Layer 5 of a small transformer language model trained on English Wikipedia (10 layers, counted from 0, width 96). Numbers have three digits each and are written without spaces.
A neuron's activation on a vector x is SiLU(gate . x) times (in . x), where the dot is the dot product.

Input weights of the MLP neurons that the questions are about. A number n stands for (n - 500) times 0.002.
n3 gate: 312720441670394747532516508689574557398608345435476599411536641349578588599288440633516324685209543512496456365725544615446646289363419687480539303461312362662521653569330566523567458784292405520488631496558429664702536557429843472403652588144392508535461668520385496561251516671708406541
n17 gate: 564438431403370586439492334546550434621568785534722537646696382617340783484766550708382389392500476596528682578190521533390691460292475292444504327380484370283217276366454611421561251609430337558334394433932476420634480331612353521588536385496445500367464500649416603311306403554613225589
n18 gate: 453526508701240639555606533443353466545577736549377706504449439408481726480519400440439328319439356553626833440483837626306539516242411583477290508554449285354583661420738599496426400593280338588578690416254342582538520454617708669559453572754488353324304437668557468589580439524581459210
n36 gate: 638475488517462317423559470586612555503364497544557592415608601412385557446517416146367509381445722535519587500405535622408435405477456623337573518371396488290572483492686527604483548456468472587610412464645586531545489497482344280551561696468416503607415524531591494456451459395647538538
n48 gate: 318627567484404449500274419350532418620420460661496441760535481413435421711527699532544504361316546508387480374550464324643590577424700559388585823358523488312677512678544643489291352761595371369663484662650739523649386632385762365672446721696488206531427297372464563395377577468609601711
n52 gate: 531541662551255363407411541593440227568462387504567594732652429305561268555504432591621500556436670440636603547713793441638329639416699289365708532504450328356668512364572341417674414212619496385512855440184308427479488534508383603489534551408500657798564488635557323544472564520488383516
n58 gate: 395326613449549645165581507390564536774426500479662610391315523358517517555467392319528389336696574419298646469496465647357374497483451534449362539389425676690518500387524443470517522402469544437517346665436558361507418543590624521478392462692812438765560460347535593655611496539433731468
n60 gate: 658522581515449423641599452721276555543552559626419332613527687557582393355266706508394307562551662570459717600394454443635553286543336370669902330515458504543360465611512632478481729555388744403625496426619290579193339555588783597539455342578512358594592379583378454500620319394575540583
n73 gate: 647555375266464490652556467398536615513574598579414494516516610433400503519605474555497660435532494389518339465408429697444642760513461392381462395590374451458433490260584550442402584637622291403598414436457595437800567601453588452464512452536530611456291564487332362464715480318764451500
n80 gate: 363532472537350357444574434356488389373697434411504462324376446397559289384358622260616447344450541512590492688624496317297578382366251545430703283448300242577244615333317249536437366427447691538429350467558654445647710410603469439416603470538398714537591575559388519724561724646438589519
n82 gate: 454479595557647626275504440700537466397517511567507371229482607302426500546535442456493428478463404346521536626393373475403529609321200363305567544475358551360417372323803489469397640478398511275372407739574263507595575486738552434382405753489466603741402656486522381500623574394570712570
n87 gate: 375599541508417908492504376508595276433429500654778369527462758423587708603466519473738423266543466547559519373512663492488511564535480488625636615237417520496464527578371248555659552531267477628321473441468550617264750659617417270299519535543480500527572678485532361800484457488642623738
n93 gate: 341507576388765504801427481554473471508573335446639601630601784599397680638667515485396500352290353550518436553344621336321586563610477511563680697449367466324398458547241582673741559485644552564644675550581406636607507529524627280357408609538289496382323520489585647596458388687646457276
n98 gate: 426522455516607608571513652554547544387541353604526477666780453476526480545437500599493769434583503367673553585423536370581613494470394510436740497414497537510668513481556439403368202290572526516506399456466607445507428418452369325549395572430388503722286352490725487717619333677353655480
n101 gate: 588326785508464488562460613440296363421458548276598446516523399368428679500579701685540531681433730381373539516459225454532276408583389558462473288580607619405573212560753581138550741472767523524485624526617651622479356552712536701300439343583484381630470570477484383420343731401524572556
n105 gate: 390526394385417504569587376698631485657601512334701473606611360728447646523526473547500407601304587409441737423467714439340401345594308562307564607654284610394431637712477492164302363512795439442515565470691316587224692463451524496407624473567323472439530597348429342638492259543654393345
n107 gate: 233685587483491582616269433696389677275861535646673474729689703883306660483529404443602465474456398478367666275514474440419526466680535586487707487411470707531590272442583442492496586769487423435359410429339517623541491496631833347681525483215203450513377591415518270168422659280527576398
n122 gate: 360521234619431729515631484670504157439460827454421395359627414429533635600482367527508304295416213374518447676544614496442537500477466519533643589485485450538488298493534578572367516489753250508504455457426530522532436374154408595472507142412430504707467374467264504439534435596465724523
n125 gate: 316367622567443648587570413545541538752423410529324607691651473475508313579458258823594592496508469565213548480385399599475607535520496496531371295578418390313608524900363803469759584374741500379677714626504659477332472466533705593552278484387467218653496441524447556357343369492667558406
n126 gate: 606439386585408638376200264487306304618538518447543800658491504346206371436596600391465509096648698395351418487614600385406547471252474431555576390697737412653401552541513482368339428447686500448475645583607641584219594459360535335424152591203384595466467523551319832751561703395311566425
n138 gate: 616613500648385603522327380693487559510651481618397432459233411714601634522415541509461563298560543487476428547424698298413565402421335609518601372433420745443539522440516380482260624487362429635466432548555503543480500389520564516564552472367438391764575641469368428420484503494465330468
n149 gate: 489660460663668459500450314757389326462645328489403567454422557441325470322533451474523474538402529435586462299631477381411437314632606664628460508376397397625309545518659574615316465679496407485610611346519329734437240457347366579236620421447566716452635343430442418576301508413863288469
n168 gate: 544369731256417524448600391571429515446598496326508613348568593133437484392527320385479549819348500157372537536560447584668364397652492435389385508524424455789420586652541369597620640541606673471592585380722540512628435558733595815455299581710513551592704658436408731529777641809363471475
n176 gate: 639611376546699610461511408460366406720582446511511292532324470627669525454592593543365415629417493464347289507515682303548721451385525437493507573414705363356341475469679636449528774760653338446430567544529799472422553456530558450240528532288511399643585601497354589518354380525619566540
n184 gate: 466824380470477587523749327535519345589577430492546288616485406520404303688526588496496572542608619299478278500528374835638259582481535443485571367248313593349575527573296449493313579434542575431324655438367326708704481529504605500433670378569441564649384448560644603387527570828341508598
n192 gate: 587567516573545374342298550641511327485514379466530663425533504496536607412536781399519597470511536663400328544465496633435669533485526419529783035391401356572271263407504458397482574466578437560511644571332578162574456642372633519376399388466542723442638457354351559500351515806352489481
n206 gate: 624555496402312657561465373496465456457444292488370416399504643508433397458437693337551289345442380211702712450626581405544667590407566622459695516283466356605404574504558790588557152402485409562425424504476622586331641705520598515646336600283512314526542677564386500692870324516441535362
n208 gate: 287408347293422316516669363570549527426543434710420500794592492462508316341566500398484621354480492295292439508457439624542659551297549380323626327469425582508445301825447366504595265496573149468413408577388240512373428492521516407410410242402550272409469458409595641106367212471516380450
n217 gate: 672536347435616428565274407433578572318527602458521689825490500344312665687493465531380652420612379451599302493515608510607633621413385486682487465342588388244417413546514514404558525640600374410524562497582442608692473556547521177407601452490572322517474594354433652521528423454788433514
n235 gate: 413551267567601518363314559683613676446366511278603652471436466414545493556603554450507432672313423645418650259489622616699461444651489521716396573580427323558493561384590256333493567417496412550542377524683624507646327418474333798457631447482226421727438451535467571500432478283402365401
n251 gate: 470492340546433442720494574410582479520614657562393426430516361639513662421569608497404453586456556508505500440547630383369511460478442404540438587460430466520595469320564523550646629377503299671573565411608407454468486424526539442515428566400423566524539638632697426427357306673522534596
n254 gate: 435536256593464483579425478665493603429771521561685528376642383426415681503571444203554759602355455511597556497526440677301472565451376441500544575442654411401394486332511482380634515536433656384452656527608629497467479577474554437234602556465376504356260651682590392557335343806600572518
n3 in: 414428296591410697550491730651440344162594367543643228316521308394566747342366394615664588436453562594512767533313657687687720385555547513516373405553417581667732649431462443400269469312441275610488575625426387689319325283579595665363336492538513261545505716624345366414373625487436223698
n17 in: 585487408324365473342528354331603422668261752505208400607509561741482609414469251713369775491417518379592297564388371573590527683274486559469429467625778444365304227280287742399545467579546237808455332478674395115779473548667458620466273468208367692496505510770369532561445262500481194514
n18 in: 270395370642282484398441526107315273441544315605652414646574335426424475561572500433635525533717476546555678570622624427445679315550550492427729589364565479228698558377488432622528397667698386438662627295585676423444455342763719388485540591262466292415343483439656294672566622872387453483
n36 in: 341562748664646565494423214453530469739576457567289571622536475565417620445569428609580490461507519454537664461434661584796494554556579587420459497424644553606449503334520361656314639361503332549570432559477332459651354587296480533657519441507534466526788459420630646553467420563387537560
n48 in: 652704441638455512429537290332484610427542345492484444455278515504383512500361548581480600420706606553305408432521637267591539484585508524305442525613602565480808565301702227603720650743436464484598635362648345418576246603538680448526349500629500269335744517363475620150320500642606467172
n52 in: 682412382588470541423511558657397691538349785527604459387559571445656455404403459492466272736436398295389568374666549633627423384387417185628496401671555470466383530657530469386643589360339684594661522361408559467379781489823626425538366343575585539449610461661466526595638378307348649615
n58 in: 473261513539337719283717529693582360394287374475827552447325302370391524721496508431361520705512273406554464373682267342657468598250476210559699607531504362752692516427242554554583508459488441420425397676516536449580560229475619492333508372488529634374735475410504444549568369407435562336
n60 in: 464547699621433610415424555483936434483520253445668606438504535422180574654761479438370734529517500246575578382443310679335536384628608569324448592432468679338585740484384594273734260400401463587564545269357476364582496551586441351500480701384581552146589651673622394554549705392383399517
n73 in: 405252973445576489349565392500638252724659382500724530572415425547394407474352432489730601376440569405629414679524519441554382606640614251562394312533434606398551470654413481621456687713354396568500400546492455453492556461777454564552496560750488547526586269496308388424669332572576469492
n80 in: 350555462518541558318214686620468334569491739629361415445241474372360419651240595600366410563323835495560613428715618357356558482545514335645320426491147450546111323608468248650491369431356651713385638431421393337519607534773367400588601275409491694597598533518477302514392514377211214901
n82 in: 504531409451346765589290517416513360629492809630557529583341441448608537565429364595345488719521620371469314386257418476589472724608504496344404294536420437575803632406773415606460650471541654607375654602648451492534590688774416405367464709492219720387357453452307492542294739309513273159
n87 in: 675371424487470420626522347212687520470504734691394403547508415469446356189402521624443470722607749465488791492509244349368731396496479323724662343653554569457531659410311231557650451543504458543767492297426698442696567683575487299559310568354465464437412696358496411838594743422379304726
n93 in: 411657471364424496667694435439540575520584512637315457664727417525446449368679428317476516357532531676602294312329607441691734623428707410492627488423508179628504349485018422553365475488453488849469711330536457608243567383562287512401565461440430517423436558442298681508393444492556431686
n98 in: 525611338605608599529451557346373399723557571436485340493322465408628511536436681411571174393582575586658541380597625696474207389363396515525400406521629407623424493447544451591381534790423442496471652651451471586388580542385429485588728489396785689148496646381515643388364702545448549560
n101 in: 512648362550771416232483557474673628573639712288496492444794399598471690454602218624565593551389355633561457770657726601426333409432509475678735626644658311479284487618496351597388526556585165283367362415539538587491471164345660453524730462534377642251578442334617669332364422496453670387
n105 in: 122635519430337367369486340373382534288376400305562738392487589500496504702676326303550429370697682640441469672604384562298518127428383588400643618465348820527583563406531606674252685649647430478688610186705438517505769479764373353335440371545320640478713607448550620640745690347645614527
n107 in: 452657675509618482376422722628395343350509641655554633382212760679352553633302559315674500658518640505299626576585478438431549430509808513478561720191373923668425419569563301504452649482424642693605571308440536461481411590458340095334635697518287523544758622482463366650294532155468335761
n122 in: 565500465566568596496372349307355548449359359632437625733508516417512271389262513390376617538563418487436500350597706239431587610411132558688414774292672181572439606520546604428562391466307496546282322408444483459403558784356662626457216554428392619574168658615517371457798530504509839526
n125 in: 449428380491327476696485368578679666558527225490665213414148185465293321463664443352708618719519153519645405476490614692383379486495428538532721771725199582337480276482347520545384574649581514571435500419189237620897491514762476533285656505677387515291284371491238316543614336572741495277
n126 in: 574544358691461596517578700651569540500655328603437487491592187832512559429589483593638631572351632778621614462625415488548546611653785483533447603660657769470311441306589683568393346462555400538426458190465437389646487331645771602363782412321277469347812429533530504371204762410671427444
n138 in: 563568485496438332535629437298229442697268537507221372584372363315510529582497706399434697457471539482321594375656554415452465584688613550363608632486732387322679471428645612555585485569594408680638528346629457248655568644324449478497385360446366621577512526606404525716525335598529471489
n149 in: 378625439369614554504258449466331382319512829530401755609430405487387636590444634646305550554726581593651675422697354730586369294584714656455375593266476416462465742468396453500602392748508467567431525528824208488387401595249521779500190633688616326610518426472593471551496356340508491317
n168 in: 444543644496559200655504483191369437517440639470623672391402594634339660414619413488399649471483476584389512545312351365649492351900442717504319720580468592538470546793450350465646470513463484517605312208492770524439619567884605571435488550759453439273612461395462537769632500559437428183
n176 in: 690587427594645558478197455601474413507489455511547707470442650573724788424578496596346584504426518444633408398477301333576637429219604362393382414269339645433439611419544534406213645675298587217651446531526576539362460535351552607544493438441663573382536320507451507519379627400604440286
n184 in: 471511355592595456812774627435504585455295678534507441606692574535742611647504485612610348335508816606624616470405500640362584380549391622409457473355547455353500436550279569390507535598500445590332515521649467558317552415442200275600587463763334309573492367343454611553515572719417412645
n192 in: 428765381473298655308444548480480570314421869361550697768604396831583450465646320410644473281610549528660535531591555508400458572319547581641322568295466579504618685451539468608492476405477573684489365641384450473324434281431488496583281254618355300294343586542516683488609687385460524428
n206 in: 444512452463471582411534368458727527580544681471631664621565626292428549801655376508677467421313492697496500225692376618470516516554658512448468513251553504513470679318591658736508491684347651483957622681487308605439406744552664425504596603388479751565347236415521426622438668822659682403
n208 in: 504464456402687386508426421594383152488663383672515721729580536721213622447662485322598714411427358379306550390614408557642670295330372439496664230411369461442404527507442492507511384317488576392541580599390500537564568730532308450553459240512436500237329612541555511410680457531586335374
n217 in: 371227800661574548370347532543681388489339542369490258549445510449409597623500441216272597420511527468576629538529416500346390554553489503517402610639578482532684416370612460517507417507458545374688472583329466517679459410290603322555358410532460289718613453500358406560340472306330411532
n235 in: 511592524408496570500355512286333369534828667542351452625596493484460415364428357429492344579462507761543384348670339618350621340384647452438362412565405262190593515446831755507372554557470548627551459550416607682484548560278527545711464425462423312588561363485748712595422625553515511492
n251 in: 592315284545596474567347534507507577411443546510532658477635525602592422664638382454650269713497465569460654325524307487580680335454704342449529480547430417546558451587490453258567483516493487497433616457330639478578416391476593650581408568392557524392496357643746399364529324546656420650
n254 in: 541473767750271398392388493283457293586428299579363528421437416648455423493626649479540447511650624500540511290339585622493406366440479346552479576353421532582592489415635635561576397461539280528490455460551699627293521480511421376709640514553416260417726633490298518532468363282679627374

Each question shows a token from some text and the vector x that enters the MLP there. A number n stands for (n - 500) times 0.0082.

" in": 519534743354546584430448629378561617386442353509461530417461282523428866590533412328462512420697374451652576439614324486658546397477507519669432683525438524444325562507566489711543502432397436517591502637417533531446224513281376241565478431417493481496165423496572561460507402456428514596
Which of these neurons fires most? n217

"ak": 668544716312319360630421399434631733400434507575557490322427265482521580502584425462530561619677593395519384497596603468628279363459505424538480584574529468449429591467609383416530477387358389510688440528599547573709391408463309297674481516373360693485121440404205589594375332684618354633
The three highest activations, in order: n17, n138, n254

"2": 690486430220623554611543431451532560510265237710604470440398286488558717255464457433605429624582458614541474556782406484639527440633571531514553519792291516541332765618550652443744571599593510448640645364414483360320409342565375459638562639623392583371227431485539363501563447368299467445
The most active neuron and its activation: n168, at about 2.5

" its": 559580668474662495502511477312272344490397371632360395466345360684574781609413540459453519494661552533559532519667423616627538462614578622509536601501427598568434573625401500493497520425518507443605500559350401521489405537388442226506613545399348501491058377568545623540550410617345511538
The most active neuron and its activation: n184, at about 11

"ang": 617618692404578497694378547423599570330434339693582514550384311448602566605413643621506491605746640570524372523551477337441458395369624590353263640719692535500304670461623384405363536367348560573674226511382317367441439346648450270528495388472561683695144425485303605440429533498567320542
The most active neuron and its activation: n217, at about 1.1

" |": 652509592305588497436499485425330569505453316680573503302565296487598890628396611666491527732602538590630422431767460598543631362500495416597250499703525563589450648579454729599570437611467493374551481604485532530265502562551314274531433572531439518422284514492529588441479665389449493566
Which of these neurons fires most? n176

"on": 497472713322512490630445504364627796332528351598752495467644417602606485523460688393493482639686522355657531468535492428642475443501657329442324646621522451363505696485670407540522631462557596611606405635400428421472467547622421237567302329291426516565103550541466622328316449344510428601
Which of these neurons fires most? n107

"age": 519651739431431485492615418545445323433488461797433512591380409443493644564597565585558572536614572738490509498651353380626541446594344416264616611384420518374407690523690680484630604173469478369578499455673046392503678385732412397495536383426571761512189509398469458408441496501552432507
The most active neuron and its activation: n82, at about 21

"–": 597640400556483378559437527668644372518160385734508492277427400587451724333660369415460541548771665561679425654784456338584595475371406457581499564622468523603434709584513640485569536313816552486460416522343395418263395395405356540702546676510427697322270352543559605536568429594341539701
The three highest activations, in order: n251, n192, n122

" Pan": 589434531456421467534627372435731797562359367513656368403369329666596596458501686426476535601761694507586575532569485453740310193686643484538141569676551475440462660486628378485560725449296473588529514624434383515518284665419343375626469502508372510521181381533563394552524342608483635657
The three highest activations, in order: n36, n251, n184

"5": 698469459295531550608602357638539592512349238636511433348457296563551664321519495462528411637534421554529474574718348469643505519475523634526662515835346572510429799656562680479720588623550492471559606428409435474280373318623266412642533621600406590255168505413468375516641453359347510534
The most active neuron and its activation: n60, at about 5.3

"1": 608597438276405542520577276454555548517383338675506500427364214752715626394606524513469567479553567420612362536714468481571684467599555399456596379716341386600427724566569538621681485500668522452480498454468478260086428485733434579459475606486455574403183606460546398470600401407573941378
The three highest activations, in order: n125, n208, n105

" member": 568557675503575448508450490502583410455243353856482650270572431397698746419610534590595379605684516568660333556765425557600595484612497414567529628593759496576335632469564493413495472591403328492531448387415452661471517550549330453572495531492417478398154409595595685408477505391249496620
Which of these neurons fires most? n87

",": 625424675312572523538416454322441474423306235576494592480502292553547850581460622594331442503662513541549464529705479569666565489560562507531505435500441582289395514633533666687549467583577433513517370590421469589500396493479432352591663588402290538470146531594491547530498558492451410626
Which of these neurons fires most? n17

" the": 554519594532601440416456374385415305531420342524493412397434229651520831569423488406455547486719464598412449511639432491604449471731559395638335637613505441655425590714587532607602402507549359486541576495382449527403418648570434326549549430532339542380108441582504567482525412628468646484
The three highest activations, in order: n254, n122, n18

"6": 617583500368463546546523230576479478490410272682391430346402261702675615452555585509522462453519550406541416647725446445555577453496615477526694444756397428501507728559582481623697506558578489503528514414476487337163512387736418501523616540440406599369114610490495312542562365367641804387
Which two neurons fire most, strongest first? n105, n87

" Mal": 524446583515489571548474431462745862436385293588510529278313286517544654502541545399373579405692449509486575483688515599551555418422775475544194611479654499418411582373612460474526618474371333640413465498424539578454294642343406267658524534459505519526116461629418542331505467520439494692
The most active neuron and its activation: n36, at about 4.7

" on": 646544739309571489382473582458460552433495344595415447436376226388435893566503539374478438451651451471531561594577396511699494422424427569557511546529498718517401673575547329737616570456430563485611358676376506548466361508242458341532533351480355519563216502343477565389398430555362491452
Which of these neurons fires most? n58

" chamber": 614463764606549395434551449443500546357293302754522459441509251560557726458723682594706463684695626451643361618713591433647577523676361509498418562684649567583371638507526492462500585482430406531491616558374445644444378372427356395512439417399391573461171445527517655356422547586315563601
Which of these neurons fires most? n101

" ": 529579544130594449392556472523536570489133279663567627236450303817479687499544421327399507631416574482617466492656585479636614350649536446505457391691380440574504634610554643607408563506712607529525364654375567601411235550401432413587511687336330558342198421577630609527528441428448550560
The most active neuron and its activation: n235, at about 1.3

" A": 636712528290490482430655264395579617457476499552336545268466307437588658579655456387421511499716670593449485306816569491573624505453650501277304503584424682499530620557580583540501492502514443448489621506424422633438369394489426278536538571553299475491150481550640420407458589439116515491
Which two neurons fire most, strongest first? n184, n18

"y": 459571714344567446780457406403732517537488377361485578482401368455561448617592335454392456580515478636460379535583345493519687622465843401488577480417528473512449430595683406304674531311423556261313444475558241488394403429905399454571562597340513505582140646387490528319522657490690474523
The most active neuron and its activation: n82, at about 17

" from": 597481716375680549557429507515550520538362300526515498388264066431589890567432582294371535510712494494555476382602273464535474413555636359788470472631555573484475581474545397616455459381480444544572512647550471445488291443433517263501511527558380616505235460411421619442508378541503549535
Which two neurons fire most, strongest first? n58, n217

" Senator": 587460735591690489616458509546521653599391267729520645213550277581719688422493562407494349600598533437595391417639373650540600275693646451430509527682573526381300739460611518520452479476551505448559395584370516462572387621498510480689493433458375617337144634522445716428388455470148558522
The most active neuron and its activation: n235, at about 1.5

"ens": 661752704548543507381472484500498433175415302676542458313560026439555624604480593574628397450680148587475350644639706444518663487610522468466470511328666481462384428590611465624528435533527383616780602479446426429457521555439291511515508702301286552475216438608689542301627575532577550584
The most active neuron and its activation: n122, at about 14

"s": 563629727325529418593412497458596600462367472664611574293508368433628750576599608455444422603624645534537420334527602431580463467430635438434593553522497554302482659552664490626405498250452624479763238695431419311530448459504483389532427568361360538603136517534475723352435656482562290497
Which of these neurons fires most? n82

"li": 617590615285469478504470498500427800427359360514756515240602255541520552658427552644362749420701495467564401369604465485476598234631701269396241398731485394490244533438597492601464623625520462486843585631340617489491390595479379384536484428476388483529172531544461556275531497453433677485
Which two neurons fire most, strongest first? n73, n176

" sit": 598428699495385515462418430252671557346338372708509434381453159549705727518491526688471375577649662606612481572804610648568437488559454555350595569572432650569345497295450487505518574463655589409620541427219428576417332457418312221570519322392471566401221459571628684429549276542454578482
Which two neurons fire most, strongest first? n98, n184

" organization": 649520740619535300445442476430513577466262238640587528386440214631714790414513576555640441543700371468586426514655446512632681436586458464436482634615668565528318707537429576394556661475264378491515489421418552613544400441481469415504495521432447607439185450609605795335399494616288475584
Which of these neurons fires most? n176

"as": 556538648390453519522446500412590724362513360629679474327595295508617645493558680505465505606624662370375559492539586420615467420542577368405298691643546466386300702419696552610469628302367415606707328679432471369607502394482507248563478619375427481510078416520468557354429505386563452550
Which two neurons fire most, strongest first? n82, n48

"7": 740589552353573478619540311738532489536329290605494543408407288487652642398522410461555269636527383465528375595751410415592435415496471574577705513639449680461427657587564523418706439655401578589667459271429489427333336342519385468662592445518393608327134478471372543614554338430206473503
Which of these neurons fires most? n60

" largest": 555450743520542572421627529449505514431398386663392418181445180584551777593600560712502492497646577584608464488748477403584432450633475566434574650625538453578447787669478537503619521656306401430504607552351406554506415514504327386617502505488342512372157401525525604437480423534311402656
The three highest activations, in order: n3, n98, n18

" —": 668517557311482453504442509500639631524280318611536511310350301753429715469491426379444547648621675577655523326707463483663663504568588402502538193690536543590406638609631583556374525592561514491547339665366440362344347615455178527620620522422227578320222484508464530391490499390305602492
The most active neuron and its activation: n192, at about 2.8

" Bat": 486415587510627459575473391632690735597218365624339512464379315543700600510633563456443461594737631564547313494713592440577391352530697639414360574664520664495454606439504436252563401349656426592604452601257448503463385576492376511552519610492350726258157498598566735347510551642591390580
The most active neuron and its activation: n251, at about 4

"===": 577444563500490343455429463478384545464335186452626429302461335521449750393425390464547420511545531441382535371848598517733490443504342582518438524614562446309371453598398458720571532599740564514527459729486231457531422294183485271610606459456278550397230505338541637370557443624328479517
Which two neurons fire most, strongest first? n208, n36

"rose": 582576737429586356579582469491483609236527484691403345419376147448734500612399799561402563517754509492533302451657512514489684384448574556309386652635453346564301669470472564480522519518493499464618391517374324329347615433671386375533409187439412633572169601395450563271460558511168455405
Which of these neurons fires most? n80

" expert": 574580902479596382390527496402298642460314308616447490349461316477693697490543626597627368455730525577632355609713434464611714417612515576374554606579583623496435652617427494535540731567376427272572498722446484615475314600517409483511627477421391521367218416643561604371443528523172390493
The most active neuron and its activation: n48, at about 1.9

"ez": 679644637421456548724445575475539587361398404633565536348576286360630414691410691440503469642741528458418286554682636417462530398277770455392445614720712430585327463628542360509475366355378536535531287534284454281294498516609487720403499436383387688479152527576373536386474573363517422521
The most active neuron and its activation: n52, at about 12

" radio": 656561775428526309464530557430395564548206426457349329329370286617627686480592378504523543526769361652538516476783513631596647421554434489330544641528531644621325616585399531584611601566408511425493548673481481516563190588340310388524589406492439622602170369517495568452377425532523579661
Which of these neurons fires most? n82

"bu": 632743694383303362578576482252610479526403317680635376327452451394681591762358420544594542527800560414752298587602650409468632498442606468686432841393578548553378587353531480132648451463568564455288506575641470481380396543694383418458465400560475600598301437645456829425525364545834500512
Which of these neurons fires most? n254